Layer 2 of a small transformer language model trained on English Wikipedia (12 layers, counted from 0, width 128).
A neuron's activation on a vector x is GELU(weights . x + bias), where the dot is the dot product.

Input weights of the MLP neurons that the questions are about. A number n stands for n times 0.0035.
n53 (bias -0.011): 12 -6 5 -1 -18 -16 16 -12 10 -25 -21 -7 -9 -11 27 10 2 -20 -12 -10 -10 3 -16 -17 27 4 16 -16 27 8 24 2 11 32 -23 -19 16 16 -7 -12 5 16 11 20 8 5 -14 5 -3 8 -30 -12 -30 0 11 29 -5 12 -27 -14 -26 18 -16 -5 3 0 -29 18 -4 -17 -30 -13 7 4 7 10 44 11 -20 34 -11 1 -6 1 2 -7 -19 0 13 10 9 9 10 4 -29 -10 1 4 1 36 -22 17 13 -3 -11 -2 0 -12 -5 -8 9 2 -5 -4 -20 -3 -20 13 17 31 27 1 -20 -2 -18 12 -6 15
n62 (bias -0.023): -19 -19 -1 4 -20 5 -12 11 -1 4 32 28 -9 0 -11 8 15 45 -3 5 -38 10 -6 1 -2 -13 -14 18 12 -30 -12 -29 -2 -7 32 1 19 -8 12 -6 -13 8 7 13 11 -3 2 -4 19 17 1 -5 7 0 -21 -60 10 24 15 8 17 -9 16 -8 -7 -45 18 -5 3 1 22 8 35 -1 -5 1 -35 28 11 -8 20 -5 16 7 -17 -2 2 -1 -8 -13 11 -14 -7 -2 -18 -1 -12 -8 -11 -6 10 -14 -15 -12 18 -12 8 -7 4 12 -13 17 20 -11 -1 12 12 6 10 5 -19 -2 -12 -34 32 -18 9 3
n149 (bias -0.013): 12 -14 3 7 -3 -29 -6 11 19 29 -8 6 -7 -5 -3 3 -4 32 5 0 -22 -27 -6 -12 1 -35 0 4 -8 -7 17 2 -9 -5 -4 -12 6 -14 10 20 -4 17 22 0 -2 -2 -15 -9 -5 15 -18 -15 20 2 8 -41 13 -9 6 6 2 3 -7 -8 -8 -41 -11 7 -10 13 11 -5 9 -7 12 -9 2 32 -25 -18 10 3 25 25 -6 10 38 -18 5 11 -9 -1 -16 37 -5 4 8 -8 -11 -13 -3 6 -4 1 5 2 3 -8 -21 0 0 -6 2 15 10 -1 34 -2 -3 9 3 21 -8 10 -6 -12 -33 12
n157 (bias -0.014): -35 -11 0 -19 -4 -14 11 16 -39 -19 28 25 7 19 -36 11 9 50 -8 31 -35 23 -10 -9 -44 5 -23 11 -8 24 10 -51 -13 -15 16 16 -22 -13 -14 10 25 24 -21 -6 -4 -17 6 -15 40 12 -16 -25 -6 0 -8 -4 14 15 19 -11 13 -12 6 -13 -14 6 9 21 -19 -16 33 -12 34 -5 -14 -19 -4 -5 -22 5 4 -7 8 28 -6 -13 -7 12 24 10 -24 -12 2 -6 18 -9 -5 -17 13 -29 -30 7 20 -7 -21 -17 5 -24 17 32 30 10 2 -34 -33 -20 22 6 33 -5 -21 5 -30 0 34 -20 -2 26
n216 (bias -0.022): 29 -19 -1 -2 -10 4 34 -32 1 -24 0 15 -43 46 -7 2 -6 -7 25 19 31 30 -35 46 10 -29 -40 -35 27 -78 2 -10 -4 21 -3 -13 25 -68 4 -10 6 9 2 12 15 7 2 0 36 28 -20 -8 -9 -14 -47 -18 30 11 6 10 17 30 10 -19 48 15 14 -30 -11 9 1 0 -7 -27 -15 -1 -12 21 -37 -33 -20 9 -35 34 -5 10 -36 59 27 -51 -2 -11 -18 49 -69 -24 -31 1 0 -34 -10 3 59 0 -53 -14 -1 -20 -23 0 8 23 39 -95 -1 -2 25 -14 2 17 -12 37 -17 44 40 -7 -40 -15
n238 (bias -0.010): -11 -10 -9 21 0 10 3 -1 3 -3 -20 13 -2 9 9 14 8 -5 2 9 -12 5 -7 2 16 6 -10 -5 -13 -13 -6 1 14 -5 1 1 11 2 17 8 -13 -8 -4 -15 40 -1 4 -19 2 -3 7 14 -4 -8 -24 3 -9 8 -9 -5 9 -3 -28 -8 -15 4 -9 16 -27 -14 31 -6 10 -12 -2 -8 -14 -4 1 5 1 10 -2 -6 -6 4 2 13 -1 16 10 1 19 10 1 6 -9 -2 -21 16 5 16 -9 -8 2 -6 13 3 6 -14 -2 14 -10 -14 1 -3 -8 -13 4 -1 8 -9 -16 6 18 -3 12 34
n311 (bias -0.018): -35 27 15 33 6 10 11 16 -38 -6 4 0 -7 16 -3 18 -9 -14 -1 6 -10 14 1 -26 44 18 -27 6 -7 19 6 -5 1 8 32 9 4 -27 24 -30 -14 -53 6 23 -19 6 2 1 24 6 2 10 7 -5 -16 -48 8 -15 -13 -11 -2 -5 8 9 32 -20 -50 19 -6 8 21 8 -15 4 -18 -12 38 24 14 12 21 -2 -16 33 6 -35 -25 36 8 -29 -24 -6 -1 7 -40 4 -14 -62 9 -41 28 -27 19 -9 3 1 -12 -14 -7 -13 27 -2 36 -17 8 43 4 -8 18 -1 -38 -9 -10 12 41 -31 25 1
n328 (bias -0.026): -29 -35 17 5 15 -2 -3 -1 -15 -10 4 -2 -11 -6 5 10 0 -34 -40 8 -39 16 -30 10 45 -20 -38 15 -24 -15 -7 -36 -1 -8 5 19 1 -44 7 0 -16 13 33 3 9 22 16 1 -12 19 -12 44 -1 22 -44 -53 36 28 5 3 -17 17 -12 -28 -11 6 -25 7 1 -19 22 9 23 -20 -9 8 25 32 15 -11 31 25 -11 7 -1 -4 21 11 8 -25 17 -15 11 16 -33 -13 -10 -21 14 -16 -10 -2 44 18 -17 10 -16 -51 2 -5 13 12 8 5 -25 10 11 12 19 4 -23 11 -11 15 14 -21 -1 -2
n353 (bias -0.016): 7 0 -10 -7 34 21 3 32 -8 -18 9 10 -26 26 18 -1 -2 -8 -8 12 -6 37 -4 46 22 3 -22 -20 19 -58 -23 -21 -8 -8 -2 -12 -19 16 -10 -4 2 -22 -14 -16 6 23 18 -33 -14 8 -17 -17 25 -13 14 21 23 18 -10 7 13 7 -5 -3 8 21 -34 5 3 -16 55 -7 -7 -3 13 6 43 26 -42 -15 -2 26 -25 3 0 -11 7 -2 -8 -17 -6 7 0 30 -17 35 6 -19 -1 34 8 -19 5 16 -11 -4 -25 28 -17 -8 -3 3 45 -11 -27 -22 -59 -2 19 14 9 1 -16 -5 24 -63 -24 5
n372 (bias -0.016): 7 -8 9 7 -4 12 6 -25 5 31 2 1 13 -11 -12 3 7 -15 -22 0 -4 -8 -9 -19 -35 5 8 -18 12 -31 18 -49 -14 -16 0 13 -8 -27 1 -40 19 -24 7 8 2 -11 23 2 -3 7 2 4 11 2 8 3 -7 39 -16 21 -10 6 -10 -7 -10 -5 24 -14 -10 -32 30 -6 56 5 -17 12 -17 -25 -26 -18 -5 11 8 -15 -3 -23 -17 19 22 1 36 -21 10 2 -13 -29 -2 -15 0 -13 4 19 7 1 -2 15 -1 0 -22 -6 12 19 -4 -23 10 33 13 -2 17 3 -27 19 -2 7 12 23 3 -10
n374 (bias -0.009): -28 25 -8 24 -12 -29 3 6 -3 0 6 -2 -47 1 9 13 -5 -26 -3 -6 36 13 -6 -7 29 2 9 -5 -9 -19 4 4 40 10 -23 -38 24 22 9 12 -12 1 14 7 -11 18 -7 -23 17 -10 27 3 -35 -5 14 -5 4 -13 -13 -16 -8 16 -15 22 29 -1 3 23 -19 26 -7 -12 -21 7 8 0 37 -3 12 3 4 -21 26 4 15 8 0 8 10 25 -39 3 -9 22 1 25 -2 -28 -8 7 1 -16 35 -14 16 -23 -19 7 -25 -24 11 1 14 1 -12 -21 11 -24 22 2 29 1 10 28 -29 -5 7 -3
n420 (bias -0.017): -39 17 -11 32 -6 -21 8 7 -16 -8 2 -16 -10 -11 -3 22 -5 -13 10 -8 13 -7 -16 -30 39 4 9 -15 -50 -23 19 24 -33 23 9 -10 25 -4 14 -3 0 7 27 25 13 7 -5 -1 17 -3 18 7 -15 11 7 -6 18 -15 -6 -4 -6 -6 -12 12 45 -9 -9 15 -15 7 -26 -3 -39 14 5 -12 30 -1 -4 -2 -19 -2 9 1 30 -9 -4 9 0 15 -24 16 -4 -5 -16 12 -5 -13 12 3 0 -20 23 -13 11 -6 -22 -5 -7 -38 14 -8 -12 -2 -35 0 0 -8 29 15 1 8 17 20 -4 -6 11 -1
n430 (bias -0.015): -23 -23 -12 7 -24 0 -5 3 -1 28 13 2 -23 -3 14 0 6 15 -23 7 45 5 -36 20 51 18 -19 -27 33 -12 0 -29 -29 -6 -2 34 -18 -43 -1 -27 -10 -9 2 -7 2 45 -7 -4 -30 3 -19 5 11 3 -11 -13 1 17 -21 40 10 7 -15 5 -10 25 -30 -11 -5 -13 56 -2 18 0 12 -10 28 38 15 13 4 45 -13 12 -3 -10 35 -10 13 -21 5 -5 0 -5 -18 -9 -6 -5 -5 11 -14 -20 15 -2 -13 1 3 9 -22 -8 48 10 53 -3 -7 -3 -6 -1 14 -3 10 9 -19 -32 6 -41 -19 1
n447 (bias -0.023): -14 -7 -1 19 13 10 -17 -8 -1 15 5 25 -13 9 5 11 26 -15 -13 -4 0 -4 4 -3 9 18 -10 5 1 -3 8 -13 30 2 20 11 -17 10 1 4 0 21 9 8 13 -14 8 -19 -15 4 6 -7 -7 -11 -8 0 -16 12 -30 -23 -13 22 -27 -7 14 6 4 -4 -4 1 -17 -17 4 -2 -2 3 2 4 -27 4 -25 -1 -5 -1 -2 -12 -1 -13 -19 26 0 1 22 -13 3 10 -3 12 -12 19 7 0 8 0 -7 -15 19 13 -4 -9 11 1 -21 -19 -30 -17 -6 -21 5 13 8 11 -5 -10 22 0 -11 22
n463 (bias -0.025): 0 -3 -2 19 6 10 5 -24 -4 -6 7 -1 -1 6 -25 18 17 -23 -4 20 16 6 -19 14 -19 -9 -10 17 -2 29 7 -12 15 0 26 -22 -11 -1 7 16 36 -22 -5 -5 21 1 30 -24 13 5 -1 -9 1 2 -25 -14 3 -21 -17 -18 -15 -9 -5 -3 -16 -2 19 -23 -18 11 4 -11 3 0 -32 -2 5 -2 -3 -9 -6 -2 23 9 -11 -5 20 -2 19 -11 -10 -17 19 -4 0 -11 -14 20 -4 -30 12 3 16 -17 4 -21 3 -12 16 -9 -2 14 5 -5 8 23 8 -25 17 2 -8 26 11 11 -4 -19 -15 18
n482 (bias -0.010): -20 -10 4 9 4 -15 1 8 14 -2 -3 15 3 1 2 7 -5 32 -16 -1 21 -6 15 -12 51 6 -22 -4 -21 -7 9 15 -1 18 8 0 6 29 6 -24 -29 6 12 3 -13 4 -3 19 -27 8 2 -32 7 22 -15 -10 1 -1 -21 -14 18 1 -10 -8 2 -14 -21 34 5 -16 4 -8 -3 -1 10 -27 -14 26 -21 5 -16 18 18 5 -7 27 11 4 -35 14 -20 1 2 6 1 39 8 16 -4 10 26 -1 -10 -24 8 9 -4 -3 -29 -13 -3 6 -8 -10 -9 -23 -9 -1 3 2 10 -15 -21 -30 7 1 9 3
n497 (bias -0.010): 8 2 -20 -5 5 11 0 5 3 -7 7 -15 13 -1 9 25 1 -18 -6 1 7 1 27 -4 2 -4 2 2 1 -6 -14 3 -7 -1 1 1 -11 -3 -3 6 14 -15 -3 -3 -7 6 0 1 -10 -27 9 -3 -2 4 5 12 -18 -15 -2 -11 -2 -3 13 -11 5 2 2 13 0 -3 -2 10 9 7 2 3 -7 8 3 0 4 -2 -4 0 -17 -9 4 -1 -4 -1 -4 -1 18 -11 14 10 2 9 -7 1 -12 -5 -5 -1 15 -8 6 -8 0 24 -1 -6 -9 1 -12 9 -9 4 6 -6 8 4 4 5 -7 2 -1 11
n504 (bias -0.012): 2 6 -35 -8 -9 -39 -18 -11 7 22 4 12 -45 16 -14 5 27 -6 15 1 -4 7 -5 -4 -28 -26 -7 9 13 -17 -12 -3 3 -7 -15 -31 20 -18 6 14 0 7 -2 10 -3 20 5 -1 12 -15 43 -18 10 9 35 -39 22 -17 -9 -11 1 -5 15 18 -6 -17 23 28 -18 13 -14 -12 -28 18 18 -13 27 -1 -22 -23 -11 -18 20 17 24 23 12 -23 -35 18 1 -12 -22 8 12 14 3 0 -2 9 10 -11 19 -10 27 -25 -36 -15 1 -15 -6 3 -6 18 -6 -7 15 16 10 12 27 -1 10 18 -17 1 -17 6
n505 (bias -0.013): -5 9 -21 -2 -18 -22 4 14 -28 14 4 -25 -8 3 2 9 10 7 2 -2 -1 -18 -8 -23 -15 -13 2 -5 -12 -26 -9 -20 29 0 -10 -17 23 -12 21 18 0 -12 26 8 -4 11 1 -4 24 -13 36 14 -3 -20 12 -12 6 -19 -9 22 -34 -10 -18 -3 4 -7 -17 3 -9 12 19 -9 -25 20 -3 -8 8 32 -6 11 15 3 38 29 9 -20 37 39 -13 -20 8 5 -3 28 12 31 0 -8 -2 -29 51 15 5 2 -12 -19 9 -1 22 12 1 2 5 18 -11 -6 21 -5 -1 8 -10 3 1 12 -41 12 -14 15

Each question shows a token from some text and the vector x that enters the MLP there. A number n stands for n times 0.045.

" Bas": -5 -40 -34 -12 20 10 -17 12 1 46 -10 -5 8 -32 9 72 -28 2 8 -46 3 2 8 -24 -11 4 15 6 0 -1 8 15 35 35 -20 -23 -6 10 8 6 4 16 5 -10 13 -10 0 -38 -48 -60 21 -15 27 -2 -27 -12 -5 13 -5 -33 19 -15 -21 4 -21 8 -4 -18 -40 -3 -13 76 1 5 -10 31 19 -12 -28 -22 -12 2 29 28 -20 -15 6 -9 -7 5 8 50 29 -6 -15 17 30 3 -16 4 3 -1 -1 27 -16 20 36 22 9 -10 1 -37 -9 -9 -4 -12 -15 -5 2 -2 2 12 24 17 -17 17 0 8
The neuron with the highest activation: n447

" D": -10 -41 -47 -7 13 12 10 -10 1 24 -1 -15 11 -17 -5 89 -18 1 17 -44 6 5 19 -10 1 -3 18 14 13 16 3 26 19 14 -25 -15 12 6 12 16 3 33 12 -5 -12 -13 -5 -37 -28 -39 11 11 22 -15 -8 -17 -19 -18 8 -43 32 -20 -9 1 -25 -1 9 -20 -51 9 6 72 5 -10 -28 9 30 -9 -15 -23 15 6 13 28 -8 -18 -14 12 -6 -23 -15 32 22 4 -32 8 31 -4 -1 12 14 12 6 37 3 -1 23 11 4 -17 -16 -36 1 -10 -9 -22 19 15 -22 5 -5 -3 26 5 -46 19 6 2
The neuron with the highest activation: n505

"ov": 10 -38 -21 -8 -3 -8 -5 -3 -14 16 -4 -15 19 -7 5 78 -28 -12 18 -46 0 1 9 -24 -7 -12 10 17 18 -13 14 16 20 33 -21 11 13 5 -8 4 13 6 0 -11 9 -15 8 -35 -35 -36 -14 6 38 15 -17 -14 -28 15 -3 -36 16 -13 -12 10 -39 23 23 -37 -47 1 -4 75 34 -9 -24 19 -5 -4 -13 -27 5 2 20 34 -25 -25 -26 -4 9 10 -10 28 54 -6 -28 10 23 -13 -10 -1 -13 10 2 46 -8 18 46 5 0 -12 -7 -18 -13 -21 13 -4 11 11 -26 0 -4 -6 10 3 3 11 13 1
The two highest activations, in order: n372, n497

" B": -3 -38 -41 5 5 20 -1 21 14 18 9 -8 -8 -32 -6 82 -34 1 17 -43 8 -4 8 -15 22 13 11 15 19 8 -10 26 19 18 -30 -10 -1 17 -3 3 9 17 9 -2 -31 -1 0 -37 -35 -49 4 -3 13 -3 2 -15 -18 -4 10 -41 29 -20 -16 -8 1 12 -11 -17 -47 13 0 70 2 -6 -36 21 27 1 4 -23 7 -2 23 17 4 -30 -8 -6 -5 -14 2 24 32 6 -34 23 35 -1 9 15 14 3 15 45 -4 9 21 8 -9 -23 -4 -38 -2 -3 3 -21 -1 13 -26 -4 9 -18 33 21 -44 1 9 -16
The neuron with the highest activation: n374

"i": -10 -38 -41 -21 -16 9 0 5 7 14 4 -5 11 -21 10 88 -14 -6 21 -66 14 -10 7 -28 5 -17 13 14 4 -1 -3 9 17 30 -17 -6 24 9 -10 10 0 24 16 2 -20 -10 7 -28 -36 -47 8 19 25 24 -10 -11 -22 -8 -9 -32 25 -32 -5 11 -31 12 19 -3 -59 3 1 75 -2 -3 -27 3 17 -26 5 -17 10 10 -4 22 -13 -18 -7 -4 -5 3 -14 34 42 -2 -15 5 32 -5 -11 -1 3 17 -1 38 14 -4 27 4 -1 -3 2 -27 -21 -5 0 -6 5 16 2 -13 -8 -6 23 33 -8 6 16 -25
The neuron with the highest activation: n497

".": 9 -40 -42 -10 -1 14 10 10 8 7 -11 1 24 -6 -2 84 -26 -3 20 -33 11 10 12 11 -15 -1 -3 0 11 0 3 20 7 39 -18 -1 20 -5 9 -4 8 13 -15 -14 -9 0 10 -30 -40 -49 0 11 15 -3 -15 -9 -25 5 13 -29 46 -22 -14 6 -21 27 20 -26 -53 -5 -6 79 -3 -17 -37 27 -1 -3 -3 -21 -6 -7 5 37 -11 -16 -26 3 3 -20 -24 30 47 6 -18 1 9 6 -9 3 -6 -2 2 32 -2 1 36 2 2 1 -13 -27 5 -33 8 -13 -3 7 -24 -4 14 7 26 21 -1 20 13 -22
The two highest activations, in order: n216, n497

"s": -22 -54 -40 -7 -9 -1 10 8 -7 27 12 -7 25 4 12 78 -23 0 37 -55 15 -5 9 -8 -7 -8 9 3 20 10 -14 -6 13 22 -7 -1 13 -15 8 3 11 40 7 -5 -9 -5 14 -25 -52 -59 -4 3 31 12 -1 -22 -23 13 3 -25 30 -27 8 -5 -30 30 -7 -8 -43 -1 3 71 21 -4 -22 25 15 -14 11 -7 13 7 -1 47 -20 -27 -14 -4 1 -35 -5 24 41 -7 -14 5 33 0 -4 8 -4 -13 -4 36 -9 16 29 1 -4 -9 -6 -29 2 -5 1 -11 1 13 -22 -8 -10 -8 7 3 -8 3 4 -11
Which three neurons fire most, strongest first? n497, n430, n328

" disc": -2 -53 -25 16 -2 5 1 7 25 32 6 -1 41 -15 -2 79 0 -7 16 -30 -26 -1 10 -9 -15 10 -12 16 7 9 11 17 20 21 -7 -2 -4 -6 -5 4 23 13 8 -23 -17 -15 18 -35 -35 -35 -17 2 16 -4 -10 -14 -21 -21 18 -14 36 -35 -14 11 -16 20 19 -41 -58 4 -2 65 23 -9 -39 22 10 -11 -1 -27 23 18 27 14 -21 -28 3 -3 17 -17 -23 31 45 4 -19 -20 22 8 -8 16 -3 1 1 34 -21 13 22 -4 -8 -11 -17 -43 -10 -11 5 -8 -13 6 -16 10 -6 13 26 -7 -6 12 -10 25
The neuron with the highest activation: n463

"Pro": -7 -47 -41 -6 5 -11 8 14 0 -1 22 -25 13 -26 10 85 -4 -21 -10 -41 8 -1 8 -7 17 9 2 9 3 -3 25 27 1 12 -25 -8 -2 2 0 -1 19 8 9 -18 -32 -14 4 -30 -30 -54 14 5 31 25 -1 -11 -9 -6 3 -26 30 -25 -4 25 -7 10 0 -19 -53 16 -12 75 -10 8 -26 0 14 -21 16 -21 -2 0 22 37 -6 -8 2 12 2 6 -10 37 26 18 -14 13 38 7 10 14 9 -12 9 28 -4 9 31 -2 2 -33 -14 -45 -30 -13 3 -12 -14 31 -21 -16 -1 -6 12 16 -17 -6 12 -9
The neuron with the highest activation: n420

" series": -17 -56 -53 -10 -6 -6 -6 25 -1 11 10 -7 18 4 10 93 -13 -1 17 -39 -2 8 13 4 -12 3 3 12 7 -5 1 19 25 20 -22 -1 -1 -21 1 2 0 8 14 -38 -16 -1 7 -34 -43 -37 -13 7 35 7 -9 -13 -9 1 15 -22 57 -29 -12 -1 -40 24 -5 -12 -33 5 14 67 5 -12 -19 6 18 -4 9 -15 -7 16 2 39 -17 -19 15 0 -14 -17 -18 41 46 -3 -27 2 18 9 -12 19 10 -17 17 30 -1 1 20 -1 -1 -6 -4 -44 16 -14 -7 -16 -7 12 -1 3 3 0 5 -11 5 -3 16 -1
The neuron with the highest activation: n430

"land": -4 -42 -37 -13 -13 -8 -5 11 -5 13 18 4 26 -16 19 76 -21 -7 23 -66 16 0 14 -6 -15 4 5 13 9 9 -20 32 26 28 -9 -12 24 14 -4 -11 3 8 12 -15 -37 -10 20 -19 -34 -52 0 -11 31 12 6 0 -19 1 -2 -32 32 -35 2 24 -36 8 11 -7 -35 17 -5 72 -6 8 -35 27 24 -18 2 -10 3 14 9 21 -25 -23 -22 -6 5 -6 -2 13 41 -6 -16 2 28 -1 6 16 7 -7 3 14 -17 6 29 4 -8 -16 0 -56 4 -22 -2 1 4 9 -36 -9 4 -6 29 24 6 3 11 -19
The neuron with the highest activation: n497

"self": -10 -59 -30 -9 -4 -2 -13 7 6 3 12 -3 32 -25 5 86 -12 16 22 -37 -5 -1 6 -23 1 9 1 15 7 0 10 0 18 34 -5 5 9 4 2 -5 -4 9 12 -29 -3 -15 2 -26 -16 -38 -1 3 36 -6 7 -31 -23 13 14 -37 41 -48 -7 -2 -40 6 3 -24 -48 11 -14 72 21 10 -33 14 -2 5 4 -24 15 14 3 46 -18 -35 -2 5 1 -15 -13 30 43 2 -27 -6 19 -2 1 19 0 -8 -11 36 -2 -3 43 5 2 -4 -3 -38 1 -11 -4 -9 4 -1 0 4 -2 -10 2 -5 11 8 11 10
Which three neurons fire most, strongest first? n62, n497, n238

" 28": -4 -33 -27 4 3 7 -21 2 -23 18 10 -7 18 -15 -4 77 -38 -25 7 -44 0 22 19 -4 4 20 14 23 11 19 -7 23 11 30 -13 -11 24 0 10 -3 13 8 1 -10 3 -15 8 -48 -40 -50 -2 -3 30 0 -20 -31 -9 1 22 -44 32 -18 0 -2 -15 14 0 -7 -43 -8 -10 71 -11 -26 -31 31 22 -3 0 -18 13 -13 -2 24 -22 -14 -3 -4 3 -24 3 39 37 -2 -41 17 28 -15 -5 4 16 1 5 43 5 9 26 -9 4 -20 -2 -47 9 -16 8 -6 5 18 -25 8 1 -7 9 5 8 17 13 -8
The most active neuron and its activation: n311, at about 0.83

"ently": -13 -47 -42 -10 6 8 7 1 -1 15 14 -10 26 -16 -6 79 -23 13 16 -26 -6 7 16 -18 -12 -1 14 8 4 20 -2 12 7 25 0 -5 2 -3 -10 -1 8 12 9 -14 -15 -16 -2 -34 -13 -46 0 6 25 4 13 -25 -29 24 13 -24 46 -58 -3 -3 -29 17 1 -7 -50 17 -8 72 15 1 -39 14 5 -2 -23 -13 8 6 16 52 -11 -35 -21 0 -3 1 -7 22 31 -9 -24 3 32 7 11 4 1 -7 -13 34 -13 -13 48 -11 13 -3 7 -37 -7 -26 -5 -16 0 13 -4 1 -8 -12 13 -5 8 13 28 1
The neuron with the highest activation: n157